Layer 5 of a small transformer language model trained on English Wikipedia (8 layers, counted from 0, width 128).
A neuron adds its activation times its output weights to the MLP's output. To switch it off is to set its activation to zero at one token and run the rest of the model.

Output weights of the MLP neurons that the questions are about. A number n stands for (n - 500) times 0.0015.
n16: 306,540,446,288,662,464,661,677,281,451,426,500,489,511,641,315,604,483,662,338,486,407,426,566,431,664,361,616,575,573,452,297,470,233,642,389,486,570,588,477,633,362,586,400,686,493,500,521,545,683,479,635,521,579,141,338,372,469,525,740,552,493,490,476,511,429,595,464,610,647,485,510,636,535,553,588,363,326,621,539,536,550,376,575,448,407,665,540,384,457,474,542,761,504,566,504,589,400,876,429,493,366,531,442,562,465,606,554,370,414,284,419,459,535,500,530,520,534,660,630,682,500,542,677,320,486,338,167
n29: 660,453,500,402,308,297,288,629,421,549,629,500,588,603,432,721,356,401,435,559,514,621,507,566,647,572,295,395,385,593,357,479,437,345,285,590,620,500,570,395,517,306,510,533,672,237,674,479,619,687,333,673,406,474,438,577,607,431,667,260,605,500,601,490,536,628,539,317,582,456,430,369,619,497,567,203,570,401,537,496,321,435,473,435,427,531,519,533,486,418,259,339,529,615,486,620,422,720,506,496,567,483,629,522,393,528,573,738,377,522,419,460,514,419,653,515,568,597,685,780,668,383,382,468,544,528,588,493
n208: 539,292,437,345,559,403,503,549,479,546,542,441,467,416,308,401,531,497,666,564,515,684,608,295,511,559,436,453,153,801,612,514,519,327,449,674,363,545,335,352,274,457,349,492,436,361,660,606,457,375,551,539,617,382,689,617,438,460,420,556,306,541,532,559,566,482,683,478,536,634,504,557,765,486,716,305,486,659,421,537,643,445,576,511,511,472,530,478,489,390,527,396,354,603,249,474,413,193,885,351,457,327,424,474,734,436,466,586,407,438,638,546,517,909,575,569,486,560,561,371,439,486,646,638,549,333,623,573
n209: 204,520,658,267,575,464,424,764,546,290,574,420,583,699,621,552,639,271,199,684,303,438,457,589,756,489,394,484,871,380,375,559,562,657,194,531,782,484,471,418,434,712,496,467,431,655,413,485,531,368,675,369,620,548,617,562,662,431,381,435,630,568,586,515,440,484,871,668,551,392,275,458,572,697,559,579,370,373,557,703,452,500,511,392,601,458,272,329,441,448,570,684,552,540,719,439,393,558,238,595,359,665,440,488,434,446,443,567,363,460,342,315,538,239,374,488,572,504,539,530,379,660,318,536,579,616,563,476
n213: 672,489,722,352,445,629,364,504,472,577,376,412,543,315,298,377,582,547,456,466,416,574,418,496,325,423,418,322,500,500,542,439,338,196,513,472,615,672,429,484,457,331,333,568,493,578,587,479,461,617,627,489,504,466,386,646,543,653,294,437,484,548,585,572,317,507,603,365,428,298,635,553,729,627,722,396,496,469,496,533,485,753,613,632,450,342,569,556,335,226,429,468,606,651,479,485,518,833,692,417,267,486,652,493,606,507,459,411,655,365,327,505,573,383,689,587,434,398,553,472,789,554,553,385,600,401,702,511
n312: 936,689,591,638,385,570,647,483,426,359,450,418,456,294,439,342,530,455,353,410,684,665,548,288,718,140,504,567,493,798,411,401,345,448,418,563,524,421,371,566,349,544,438,664,541,591,689,618,413,467,468,390,488,616,451,358,278,693,496,349,683,454,536,500,630,702,504,626,468,272,592,927,496,551,452,208,696,616,700,427,581,664,469,516,448,500,279,417,568,459,478,528,504,586,477,113,609,512,500,657,572,426,465,463,551,351,334,648,529,492,375,523,512,552,649,737,427,660,504,535,496,466,307,299,385,602,448,411
n326: 411,584,661,436,574,523,353,523,471,551,465,594,407,597,303,601,468,479,421,514,708,634,555,551,450,339,231,504,367,642,618,562,411,323,302,613,496,23,573,586,313,589,338,449,339,642,455,558,321,372,388,547,576,573,546,569,396,634,507,417,386,550,507,472,255,556,691,545,318,581,654,580,332,369,437,378,452,309,693,534,601,560,415,651,482,449,449,262,334,658,507,349,624,614,511,313,623,532,580,634,459,551,721,671,551,289,665,468,447,410,775,711,536,460,763,590,593,594,496,504,614,496,449,311,628,460,533,403
n338: 374,308,187,683,477,701,543,432,496,570,504,405,447,566,280,414,574,447,537,626,691,273,468,424,484,461,778,282,586,308,421,213,806,350,538,683,658,432,340,374,629,329,468,470,361,407,422,448,753,533,397,671,380,485,675,169,598,424,635,346,286,407,524,562,496,562,936,554,704,647,386,544,598,668,597,602,467,496,513,710,508,491,395,649,621,595,552,635,585,327,751,597,418,309,663,366,656,413,541,594,520,432,523,287,568,336,661,388,667,566,480,425,496,310,404,698,410,667,476,382,496,554,356,337,570,500,459,516
n352: 792,650,464,371,500,493,581,511,468,652,618,296,511,408,571,460,413,483,474,592,333,561,529,557,596,532,341,569,447,382,479,482,386,681,769,486,605,424,576,464,449,533,433,650,387,334,588,518,648,611,467,600,747,272,459,682,680,512,332,316,575,479,428,542,626,761,406,626,577,414,462,582,402,536,522,518,245,375,405,364,725,350,514,430,471,546,507,508,333,507,445,377,327,396,351,567,676,535,512,500,384,528,441,564,446,357,625,573,791,400,522,521,482,587,504,673,692,315,619,532,377,728,392,142,360,461,511,262
n385: 262,415,520,593,349,662,573,854,544,496,583,592,639,690,546,489,643,588,266,409,377,493,470,585,427,511,535,470,103,456,344,452,791,507,630,846,519,379,364,541,649,335,282,773,411,438,511,496,667,278,697,529,371,444,616,527,542,414,394,478,659,593,337,353,588,322,597,366,640,372,566,386,457,459,653,617,669,318,422,451,481,362,335,439,474,577,583,290,582,508,314,470,329,654,379,477,545,650,631,542,421,588,540,500,401,474,383,247,523,424,462,446,562,676,806,619,486,555,437,587,493,379,485,413,309,511,485,515
n400: 524,487,725,582,749,588,326,410,342,448,252,450,496,492,458,327,453,447,400,431,492,296,686,388,662,753,462,581,467,428,421,605,299,431,561,572,528,648,707,545,391,504,543,479,576,200,688,460,375,620,434,504,504,405,299,568,603,576,344,678,919,617,403,56,637,434,686,690,586,732,534,508,590,340,537,431,581,439,657,690,699,562,449,429,504,603,665,513,589,144,511,370,479,333,420,513,291,532,609,496,492,600,610,408,520,356,330,295,550,376,639,459,516,749,441,608,696,544,335,496,504,581,500,259,320,648,361,619
n429: 309,222,331,563,476,496,325,629,480,496,457,245,451,599,731,401,367,431,630,496,429,625,504,492,775,516,526,557,613,564,286,476,380,467,512,629,717,675,500,414,585,672,691,306,237,385,451,613,480,529,314,508,500,488,496,603,488,500,232,122,500,508,532,355,479,280,691,363,356,473,248,653,718,552,488,484,697,452,355,496,650,411,535,300,480,596,364,623,439,733,481,565,479,609,700,580,806,496,370,521,565,356,484,656,705,645,402,337,601,508,512,465,654,232,767,595,149,508,374,536,496,543,496,607,768,431,714,484
n452: 921,616,564,545,552,460,700,435,390,433,439,389,441,603,644,413,422,701,388,559,468,634,562,580,667,428,581,453,328,331,598,585,439,512,357,316,410,602,480,453,504,656,549,615,674,678,253,500,218,528,614,282,519,584,239,533,567,397,469,538,580,321,600,425,389,401,426,544,614,481,590,201,459,565,333,465,547,340,443,524,393,192,530,504,678,744,464,646,831,520,445,597,496,536,435,319,646,435,389,669,297,454,432,464,745,350,411,318,648,480,692,500,368,717,540,657,722,668,512,439,526,470,565,371,643,200,567,555
n466: 490,574,487,600,615,376,547,324,376,581,571,512,508,492,549,204,569,372,561,541,611,874,743,370,496,516,691,691,644,488,233,361,294,624,515,449,408,646,483,593,424,460,516,331,292,355,621,409,294,475,662,524,607,350,269,617,334,487,476,730,527,665,361,473,296,699,480,687,359,363,429,406,376,390,512,805,360,547,467,606,553,578,615,480,532,527,463,438,364,642,624,647,427,373,520,508,694,78,313,581,412,535,774,368,351,634,571,458,496,675,456,775,365,565,397,530,492,531,753,399,466,671,650,367,392,421,636,552
n473: 341,640,623,457,344,594,526,520,419,285,723,434,466,435,574,404,616,390,608,514,241,619,511,567,555,504,579,481,790,467,299,406,698,443,575,619,398,472,429,283,316,617,456,592,500,437,549,522,451,755,271,519,489,525,313,615,309,612,557,430,357,536,564,511,473,328,398,300,534,482,464,548,646,478,594,496,405,500,567,412,546,209,305,797,451,482,510,598,485,485,582,794,680,120,622,656,481,485,532,382,458,452,671,605,307,411,634,371,535,724,287,641,803,611,727,392,311,444,616,562,550,468,429,568,427,705,428,443
n475: 496,516,354,558,460,273,454,510,469,678,359,487,676,545,435,361,543,443,523,422,582,403,382,497,441,395,384,516,432,528,596,529,349,427,689,509,698,477,540,500,459,484,575,632,570,437,690,465,579,657,497,534,576,482,421,720,345,416,313,472,324,619,468,625,692,497,707,676,503,658,323,393,491,528,455,442,631,576,797,468,380,389,414,520,525,491,338,689,408,555,506,414,286,641,481,507,352,478,639,471,526,500,478,783,356,569,294,631,552,542,487,262,463,510,526,673,442,384,472,534,539,473,588,413,592,390,516,349

Each question names a token from some text and the token that comes next. It shows the activations a of the neurons there, in the order above. A number n stands for (n - 500) times 0.012.

Then comes g, the gradient of the next token's log-probability with respect to the MLP's output, scaled to length 1. A neuron's effect is roughly proportional to its activation times (output weights . g). A number n stands for (n - 500) times 0.00073.

"er", then "ies"
a: 500,500,504,680,500,500,754,500,497,500,500,500,500,500,499,500
g: 492,552,433,751,313,558,503,653,587,472,558,465,626,393,518,669,650,489,503,550,598,728,319,511,473,527,403,381,540,464,453,229,402,366,575,351,549,342,333,629,320,480,432,467,587,416,429,505,268,648,618,446,405,501,679,267,373,646,562,473,659,435,470,478,646,607,766,483,581,350,412,793,655,585,508,532,353,387,626,601,521,608,541,443,509,470,545,638,516,471,424,544,677,600,672,574,666,494,482,529,575,684,572,301,403,579,413,418,326,232,416,508,449,350,547,590,601,375,266,564,569,322,556,634,224,528,453,269
Which two neurons, each switched off alone, lower its probability most, in order? n209, n326

"al", then "t"
a: 487,500,528,499,500,515,500,497,622,497,500,500,500,488,504,500
g: 686,645,553,489,420,427,679,436,762,432,492,343,294,329,434,562,238,394,557,406,511,446,437,518,406,550,475,540,457,578,603,466,506,140,659,623,809,362,449,529,632,452,456,402,509,605,459,480,592,557,395,549,568,623,645,568,478,498,545,661,512,501,303,531,674,680,586,659,311,576,597,464,487,532,354,623,649,599,525,611,502,565,504,404,288,477,649,456,224,452,588,313,474,297,486,436,453,550,489,611,495,640,223,420,484,415,429,510,517,493,245,642,499,818,481,667,577,477,347,574,556,660,460,513,270,540,325,410
Switching off which neuron hurts the next token most? n352

"h", then "am"
a: 499,625,494,500,500,500,500,500,500,500,499,500,500,500,500,500
g: 459,514,407,383,309,771,349,703,698,514,535,589,600,634,547,723,399,538,551,745,349,643,665,650,544,331,629,485,564,586,586,379,266,383,652,611,557,422,600,353,525,682,652,543,566,622,505,314,610,417,213,400,435,475,485,550,649,295,648,438,502,482,547,579,594,424,384,672,416,521,213,378,568,430,489,165,413,281,314,523,478,514,450,554,468,401,485,601,468,508,410,459,333,656,502,542,587,443,502,524,397,451,557,658,357,451,416,629,501,524,643,547,417,532,478,624,479,321,387,461,342,355,486,599,766,645,571,379
Switching off which neuron hurts the next token most? n29

"ud", then "d"
a: 500,498,489,491,499,500,486,500,500,495,500,824,500,500,500,500
g: 612,520,487,461,754,156,566,651,390,542,409,380,470,533,586,503,429,484,531,534,337,691,269,127,463,397,396,373,431,404,610,345,536,499,539,599,815,674,650,355,482,537,469,455,512,539,654,469,439,405,250,347,443,615,418,392,510,605,530,537,550,548,611,379,637,702,496,292,632,627,440,775,284,509,475,351,603,660,457,358,498,450,549,527,507,413,568,602,487,655,570,226,536,636,550,436,588,511,456,636,703,613,319,657,477,417,621,399,436,650,518,488,371,506,394,503,539,734,379,404,518,396,468,396,499,590,632,474
Switching off which neuron hurts the next token most? n429

" m", then "us"
a: 500,499,492,500,608,500,492,500,500,486,499,486,500,494,488,500
g: 470,683,739,436,598,572,306,474,494,544,296,624,514,364,450,515,558,421,419,494,549,394,272,478,398,580,482,372,490,633,601,599,509,441,660,452,603,592,460,343,310,360,363,466,219,462,306,684,259,438,445,514,408,389,336,583,444,569,597,589,338,666,644,316,502,603,733,547,497,435,232,455,549,486,712,598,510,623,470,458,468,690,454,554,577,493,568,448,511,673,424,502,640,424,398,619,460,440,529,451,734,397,551,588,546,585,597,627,634,433,487,384,631,324,624,521,329,540,408,436,274,789,334,711,448,584,381,783
Switching off which neuron hurts the next token most? n213

"l", then "ac"
a: 500,500,550,500,500,489,500,500,489,499,660,493,633,491,489,499
g: 626,604,348,383,436,554,386,544,393,400,480,580,283,367,337,629,364,442,438,519,560,442,610,586,524,487,500,454,542,552,503,436,281,283,528,512,574,587,518,483,745,677,424,577,451,378,678,429,476,572,457,678,583,551,248,443,414,555,493,486,437,380,574,361,222,225,602,491,626,675,489,533,485,390,633,476,541,622,344,519,619,643,448,473,255,327,681,594,433,389,435,410,518,374,356,703,390,664,451,447,740,769,633,507,632,667,316,717,299,461,465,556,465,421,615,595,586,549,596,557,451,708,580,579,384,643,645,242
Switching off which neuron hurts the next token most? n400

"ist", then " R"
a: 489,499,499,494,500,500,500,500,487,487,500,500,500,493,712,500
g: 438,519,504,349,650,613,457,278,608,721,545,634,481,389,310,323,424,560,518,395,761,366,350,536,505,507,731,229,465,453,634,489,243,522,550,552,414,553,525,681,496,579,562,351,370,642,436,375,649,484,263,516,522,690,439,509,765,481,452,575,247,441,718,268,564,597,520,574,686,387,516,259,421,389,723,432,435,719,529,415,686,459,459,483,577,506,585,525,432,574,643,704,639,601,372,376,457,313,523,516,480,308,412,512,536,615,434,523,479,415,487,391,560,469,540,581,633,697,564,601,456,446,466,504,451,271,624,336
Which neuron, switched off, raises the next token's probability most? n473

"v", then "y"
a: 500,589,500,500,540,500,500,500,500,500,499,491,488,500,494,500
g: 401,338,416,684,612,178,374,243,312,314,536,433,661,502,509,470,534,613,539,268,625,580,572,585,586,708,594,554,475,616,835,343,639,541,406,372,377,464,406,623,638,452,409,540,513,528,509,430,361,414,489,433,429,519,719,378,376,737,477,489,428,620,224,665,808,451,504,550,642,554,475,459,445,650,586,446,439,573,433,459,570,497,458,595,357,792,522,382,481,599,342,501,530,538,569,372,514,442,556,183,548,628,605,371,429,565,607,508,553,474,391,456,520,552,673,321,555,443,593,357,617,496,612,438,509,568,482,245
Which neuron, switched off, raises the next token's probability most? n29

"n", then "ing"
a: 498,499,500,500,499,500,493,500,500,746,490,499,499,500,500,496
g: 489,360,480,514,552,807,714,728,669,237,531,382,502,616,525,625,518,423,190,628,575,250,448,354,490,362,475,454,560,475,541,430,572,340,604,616,631,490,354,651,709,412,407,637,578,482,577,557,527,403,558,388,679,268,300,492,447,581,478,509,416,618,595,339,372,559,473,624,531,497,653,736,528,411,578,471,500,437,512,326,654,456,352,668,461,382,398,397,455,487,681,496,552,482,659,473,671,482,500,583,500,654,733,642,627,305,552,292,522,505,458,530,430,422,392,508,311,569,348,350,479,634,378,594,544,170,507,430
Switching off which neuron hurts the next token most? n385

"ies", then " "
a: 494,620,500,486,500,500,499,497,500,500,500,500,500,500,500,495
g: 564,466,556,605,191,591,433,363,650,589,308,460,535,503,634,457,415,533,308,271,455,390,530,492,614,655,566,634,579,822,635,476,477,613,352,666,503,660,473,583,386,725,633,539,478,531,518,785,601,252,346,564,564,503,422,569,613,326,568,485,364,416,585,546,579,614,441,549,588,529,148,611,545,436,501,386,700,454,561,481,414,565,503,442,416,504,414,420,213,292,438,514,611,552,371,536,589,433,487,289,692,384,404,664,553,512,241,575,484,553,398,474,562,581,365,427,298,606,532,634,380,568,659,390,551,504,634,322
Switching off which neuron hurts the next token most? n29

"as", then "on"
a: 500,608,500,500,530,500,491,500,500,500,500,500,500,500,500,500
g: 579,279,666,399,494,453,596,189,599,759,617,621,409,521,697,782,604,420,506,512,700,621,521,315,367,525,546,570,556,474,648,526,389,358,414,336,332,732,429,626,590,466,488,385,491,413,360,460,493,473,719,377,659,375,354,439,426,527,571,447,711,272,222,485,558,504,598,474,501,449,512,582,636,592,533,530,463,602,444,402,603,520,723,530,628,434,278,435,276,599,518,800,392,406,557,723,499,454,446,532,437,437,377,445,430,468,381,528,398,332,563,486,445,661,621,403,363,466,561,469,416,424,619,629,653,272,624,469
Which neuron, switched off, raises the next token's probability most? n29

"et", then " in"
a: 488,500,500,500,500,505,500,498,496,691,493,499,494,489,486,500
g: 496,626,585,393,566,430,517,814,329,532,402,705,434,679,582,854,559,537,495,360,357,369,624,460,654,279,346,582,585,547,413,433,432,397,628,547,366,489,641,431,704,686,443,375,499,424,644,446,363,434,669,492,544,267,617,378,406,341,581,621,633,478,345,637,525,645,483,403,480,431,538,542,453,488,426,488,482,500,625,349,422,411,449,546,387,566,553,546,364,548,378,563,333,267,561,625,791,639,507,395,699,456,393,452,573,444,430,621,709,558,541,281,306,416,257,693,484,488,360,470,551,500,668,614,446,526,281,573
Switching off which neuron hurts the next token most? n385

"p", then "e"
a: 500,495,500,500,500,498,500,500,488,499,727,500,493,500,500,499
g: 579,286,467,539,376,420,395,429,309,656,554,590,753,735,332,301,488,367,550,535,319,516,440,533,519,642,449,551,505,551,274,566,412,434,554,768,400,576,486,549,274,644,599,503,549,325,688,335,606,454,662,446,583,395,515,558,566,574,420,588,488,266,596,564,479,547,420,631,586,409,562,533,526,439,459,424,602,439,491,399,851,422,516,412,591,234,604,663,513,535,757,332,637,560,472,405,509,440,558,289,186,454,673,339,397,543,516,570,266,468,378,486,576,545,334,557,642,507,660,524,435,711,576,370,587,538,597,412
Switching off which neuron hurts the next token most? n400

" and", then " w"
a: 634,503,496,500,501,499,520,491,500,497,487,500,498,486,499,489
g: 330,500,597,310,655,611,496,534,557,479,608,432,533,450,556,629,524,488,458,403,401,500,707,538,68,721,401,504,506,521,372,417,471,632,449,579,475,418,341,337,488,737,639,374,651,332,496,647,445,407,603,516,726,426,533,439,444,408,552,302,422,487,505,550,646,508,486,589,588,326,473,504,268,425,292,594,463,502,410,440,421,481,699,515,592,571,826,646,378,539,458,650,788,705,540,608,422,356,512,375,566,543,568,547,305,543,681,343,443,548,354,438,313,645,495,422,306,443,525,387,654,365,387,718,492,575,511,650
Switching off which neuron hurts the next token most? n16

"st", then ".\n\n"
a: 500,500,500,498,500,500,494,500,486,700,498,500,500,500,651,500
g: 477,526,666,429,458,519,623,631,393,582,639,447,625,412,496,498,414,315,381,531,408,588,552,486,314,488,356,320,495,335,374,451,579,672,687,586,514,227,621,417,370,268,653,648,395,355,600,630,337,627,440,520,513,467,769,481,481,563,335,439,426,753,387,297,404,429,401,579,524,376,442,548,546,699,423,458,502,436,357,738,600,431,753,470,606,734,471,525,369,583,273,418,233,528,538,542,508,504,592,458,498,503,813,351,534,536,691,570,508,670,508,493,582,590,480,528,648,269,525,335,568,514,569,332,382,578,454,689
Switching off which neuron hurts the next token most? n385

" ", then "5"
a: 486,500,500,500,500,500,491,491,500,500,499,537,582,511,500,545
g: 604,284,432,492,643,514,569,333,621,593,404,508,632,457,452,661,548,617,531,581,378,516,505,362,571,668,568,456,376,658,626,546,478,566,504,466,451,761,397,508,455,560,490,538,558,360,322,388,571,597,382,320,539,613,408,502,555,386,595,481,536,614,417,630,373,554,923,543,597,523,528,600,931,722,514,418,662,368,255,481,630,515,357,453,521,435,679,344,684,540,305,347,386,477,460,377,417,462,438,448,430,496,488,528,491,512,465,550,548,409,454,366,362,459,292,548,759,547,683,433,388,266,590,288,295,451,376,608
Switching off which neuron hurts the next token most? n452

" of", then " a"
a: 489,500,498,499,487,499,500,500,500,488,496,500,491,493,486,633
g: 503,554,209,357,373,428,468,640,553,525,534,294,483,587,672,400,543,578,517,450,503,508,306,778,336,549,459,400,403,563,563,649,678,427,455,407,571,474,611,351,581,529,745,659,491,334,378,410,516,520,591,293,540,563,383,465,396,639,313,429,723,690,378,731,470,590,625,530,438,609,535,469,657,706,324,675,660,354,534,311,352,487,495,711,297,331,669,526,604,560,429,420,616,642,495,580,347,465,536,519,396,532,625,629,650,578,300,551,612,389,210,420,327,393,482,581,391,499,584,363,501,319,398,567,491,547,506,639
Switching off which neuron hurts the next token most? n475

" on", then " to"
a: 486,500,498,500,500,500,499,500,500,486,500,492,497,583,500,610
g: 549,663,750,253,254,528,773,693,420,552,394,500,370,532,485,664,532,445,379,525,424,498,664,743,493,624,542,449,601,513,385,657,619,636,326,473,435,702,546,558,453,579,417,627,676,460,420,644,287,590,406,480,541,658,276,536,333,565,475,403,515,468,706,729,499,509,542,480,504,500,506,587,722,687,213,441,373,383,291,556,300,480,375,509,613,380,553,303,114,478,572,621,394,373,475,463,315,611,469,487,438,523,591,596,444,652,529,274,451,584,489,529,502,521,327,526,508,405,550,436,605,519,397,457,591,487,451,547
Which neuron, switched off, raises the next token's probability most? n475

" with", then " \""
a: 498,497,496,500,658,500,488,496,500,496,500,499,489,545,496,712
g: 497,435,459,451,327,297,683,419,401,602,344,634,488,370,263,360,342,536,278,603,499,392,481,382,360,656,329,412,514,562,586,391,568,304,643,465,479,383,488,442,453,643,660,736,722,304,380,455,432,495,407,505,512,675,316,465,386,364,322,428,535,694,479,431,600,322,540,604,601,719,515,546,441,565,625,456,294,714,663,516,361,595,513,483,568,553,499,391,661,551,602,429,541,430,502,629,543,409,485,580,796,540,422,547,526,554,603,404,613,803,411,445,567,350,674,568,627,330,560,309,668,586,602,397,405,424,740,553
Switching off which neuron hurts the next token most? n475

"is", then "her"
a: 500,566,500,500,490,486,500,500,486,496,486,499,495,500,487,493
g: 553,724,720,585,421,443,469,205,336,421,478,605,499,483,546,390,550,371,484,584,455,368,665,449,389,486,593,551,426,574,520,621,530,488,666,252,723,623,486,434,406,538,538,614,460,548,590,550,696,438,494,424,106,506,545,335,550,575,485,590,377,483,596,360,556,477,560,518,575,289,409,392,482,445,393,651,528,794,428,502,639,651,513,396,279,679,457,442,401,332,386,629,560,571,532,488,504,389,460,666,593,167,409,473,295,527,599,491,646,360,453,418,335,488,616,463,612,372,478,357,519,814,509,553,552,612,556,791
Which neuron, switched off, raises the next token's probability most? n29

"en", then " d"
a: 488,500,500,500,500,500,500,500,500,658,500,498,500,500,500,500
g: 520,380,494,411,387,402,359,554,542,513,282,455,380,394,528,359,738,619,623,483,504,311,715,456,509,343,245,374,528,702,446,595,491,778,418,385,374,485,764,449,601,622,629,477,478,330,632,421,422,574,440,276,572,494,532,518,577,615,620,534,627,534,744,657,578,675,568,372,503,497,323,350,257,481,495,462,351,610,478,529,663,424,568,496,688,598,587,477,638,510,500,481,619,526,420,632,365,622,507,667,543,512,231,706,446,550,485,658,478,447,576,386,305,160,433,540,619,473,377,478,404,274,610,529,608,609,446,378
Which neuron, switched off, raises the next token's probability most? n385

"f", then "ound"
a: 486,500,498,500,500,499,500,487,506,500,500,492,676,489,497,494
g: 539,528,558,533,706,402,612,593,609,469,445,390,499,573,498,706,599,564,293,158,461,553,329,432,337,551,619,540,403,646,571,572,565,544,508,683,452,387,585,293,601,510,521,407,571,520,410,228,448,481,663,439,795,666,547,537,329,497,577,537,476,526,543,276,354,363,465,457,189,466,464,531,275,614,602,653,442,463,607,584,360,435,504,674,582,609,548,710,570,488,533,493,481,235,374,662,405,423,523,511,461,522,672,597,655,247,525,672,623,432,572,526,442,542,497,709,503,658,586,333,386,289,500,390,427,419,530,226
Switching off which neuron hurts the next token most? n452

"7", then " of"
a: 500,500,500,499,488,500,498,499,495,506,500,494,623,500,494,500
g: 604,360,652,535,377,550,491,269,374,580,336,555,597,544,570,558,378,226,679,559,375,491,339,320,445,556,750,593,524,475,566,589,516,703,822,521,490,582,620,437,499,545,538,444,540,267,644,655,521,585,645,654,283,326,447,302,428,434,547,506,582,797,514,367,433,472,467,465,316,372,434,551,582,648,341,535,280,499,461,574,508,291,553,467,607,524,446,668,614,556,502,573,498,508,440,470,691,264,671,375,727,511,533,387,523,527,700,433,460,631,649,560,492,408,591,391,399,354,533,262,323,634,511,334,354,561,419,565
Which neuron, switched off, raises the next token's probability most? n452

" m", then "ost"
a: 490,496,561,500,630,500,588,498,500,489,489,486,496,558,497,500
g: 558,720,680,609,808,561,519,562,558,650,345,610,739,309,409,446,319,454,513,390,635,518,607,595,314,419,527,402,487,355,477,375,426,545,338,425,183,519,608,307,553,306,345,497,521,584,578,343,786,524,651,477,504,685,561,545,370,352,389,450,453,619,342,468,484,659,550,487,570,685,274,776,585,486,383,715,495,567,520,499,512,594,290,424,527,620,479,455,501,443,525,730,505,402,629,512,642,513,422,456,707,518,585,380,431,602,379,352,305,446,481,614,423,515,409,426,197,709,522,479,489,513,411,415,475,496,521,558
Switching off which neuron hurts the next token most? n466

"an", then "n"
a: 500,500,500,486,500,500,500,647,486,500,498,500,500,500,495,500
g: 280,440,355,703,603,434,574,408,334,552,512,306,594,712,552,453,382,457,650,322,481,426,427,232,397,488,657,544,509,556,413,373,662,512,393,500,798,531,467,645,448,406,473,214,249,467,708,599,597,687,329,499,496,592,741,565,494,479,415,644,479,370,243,346,349,562,469,573,586,579,589,457,438,555,344,505,644,566,500,472,369,574,405,412,593,590,339,517,559,536,473,374,637,358,587,458,481,701,389,614,519,793,408,515,447,401,504,409,628,598,334,630,481,687,494,533,505,644,452,259,590,476,643,498,751,579,519,377
Switching off which neuron hurts the next token most? n338

"ess", then "ions"
a: 500,500,500,838,498,500,500,500,487,500,493,500,500,500,515,500
g: 375,669,453,501,514,565,666,590,436,236,691,515,633,318,567,401,656,551,366,430,693,446,299,653,514,504,611,430,495,325,574,453,697,494,681,450,508,509,622,559,507,534,575,333,424,329,608,515,318,413,462,574,419,701,558,265,469,473,426,509,397,551,545,502,530,641,785,685,530,476,417,452,444,631,383,468,490,572,533,418,642,547,423,452,594,526,550,573,588,659,345,423,314,619,470,787,800,559,446,661,399,591,628,237,535,390,398,345,359,257,396,595,372,201,325,488,530,563,377,589,653,417,420,527,327,603,470,516
Switching off which neuron hurts the next token most? n209

"o", then "ok"
a: 494,631,527,500,500,500,500,527,500,500,496,496,498,495,500,494
g: 508,681,424,603,591,671,575,375,731,370,190,797,528,383,376,478,485,309,619,529,532,737,868,686,633,519,535,532,499,535,418,253,365,623,615,359,471,414,613,509,450,473,523,396,512,430,692,464,656,380,505,546,576,744,519,721,705,520,533,408,458,435,591,415,369,390,563,542,326,426,429,369,486,699,453,496,419,524,608,514,373,539,302,390,527,736,631,453,451,586,717,513,476,553,477,274,444,329,428,504,268,623,433,449,519,567,603,304,481,435,585,510,462,510,510,637,448,253,382,444,455,395,562,467,483,555,364,395
Which neuron, switched off, raises the next token's probability most? n29

"rit", then "er"
a: 499,500,500,487,500,507,497,500,500,504,500,539,593,498,496,500
g: 323,524,541,517,201,435,316,329,341,697,567,714,483,347,260,529,606,584,677,517,278,411,477,438,286,451,449,546,538,409,553,368,511,497,478,667,444,653,405,367,503,579,548,596,594,665,560,399,728,431,301,586,494,501,593,477,483,499,529,586,645,526,425,629,738,374,545,321,655,611,259,498,374,341,590,465,507,354,460,627,426,554,608,594,494,581,549,477,395,539,481,577,417,429,518,343,107,571,419,524,686,251,470,487,526,659,471,412,486,526,657,627,442,699,601,382,676,529,590,411,379,670,668,605,478,694,394,592
Which neuron, switched off, raises the next token's probability most? n452

"ing", then " c"
a: 498,524,500,500,500,628,500,543,486,495,500,500,491,554,500,492
g: 351,520,285,494,566,317,282,681,498,460,602,514,578,443,445,316,497,515,512,367,646,668,460,28,385,367,368,315,498,447,579,572,452,614,499,574,505,437,587,504,248,484,709,621,744,698,534,461,668,608,676,600,547,384,540,511,428,540,541,605,478,662,346,539,610,462,481,320,683,401,627,416,387,470,694,434,570,526,462,230,527,450,634,603,457,528,504,399,689,534,637,460,517,703,480,812,619,286,424,627,486,426,562,415,456,296,501,488,538,423,596,449,602,498,507,463,306,632,450,398,521,323,546,428,591,653,376,489
Switching off which neuron hurts the next token most? n312

"ar", then "r"
a: 498,500,499,489,499,500,617,487,500,500,500,500,500,500,500,500
g: 529,608,448,823,695,404,573,376,314,594,586,536,389,579,493,494,538,294,476,342,756,517,257,564,420,341,500,555,551,557,312,167,529,794,509,564,337,509,406,478,456,624,413,415,514,504,444,279,591,412,375,502,593,493,500,438,292,515,395,515,596,405,533,740,409,532,384,504,561,463,644,386,675,584,235,481,479,501,561,647,487,533,374,354,600,500,420,400,486,688,425,683,518,354,733,514,355,534,418,617,530,371,784,693,420,352,621,570,593,430,461,564,523,557,690,562,585,530,448,442,413,382,544,721,498,623,291,504
Switching off which neuron hurts the next token most? n326

" s", then "he"
a: 493,495,497,487,499,500,491,500,499,497,616,495,500,486,499,500
g: 595,397,263,500,806,628,438,447,433,626,600,598,479,541,504,554,487,718,526,358,308,427,528,827,729,377,356,621,494,380,606,300,558,648,321,563,543,458,468,462,529,493,549,451,452,507,456,316,388,418,589,615,903,663,360,268,409,481,513,685,473,474,431,644,438,610,505,500,467,436,470,398,433,662,462,416,670,371,445,548,400,202,481,344,554,371,583,455,638,541,482,407,510,527,611,549,402,453,505,558,514,733,651,588,422,315,508,592,421,702,571,529,508,472,502,372,518,646,592,617,383,266,663,437,527,298,393,317
Which neuron, switched off, raises the next token's probability most? n400

"19", then "3"
a: 500,500,495,500,499,500,508,500,500,500,500,498,500,804,492,494
g: 588,490,730,444,666,618,479,628,505,489,471,268,691,268,360,227,337,683,669,570,475,423,387,435,445,506,493,399,472,754,523,373,479,404,354,634,612,464,377,486,347,544,628,446,424,556,527,458,528,323,544,690,272,453,560,386,444,576,376,735,447,644,725,691,631,452,457,526,604,215,675,380,664,747,520,567,706,647,499,672,438,443,595,375,346,466,579,584,562,386,300,587,565,415,338,524,511,508,498,448,319,498,461,581,579,528,416,534,374,506,288,468,419,640,581,417,695,316,531,600,399,575,444,302,481,451,552,612
Which neuron, switched off, raises the next token's probability most? n466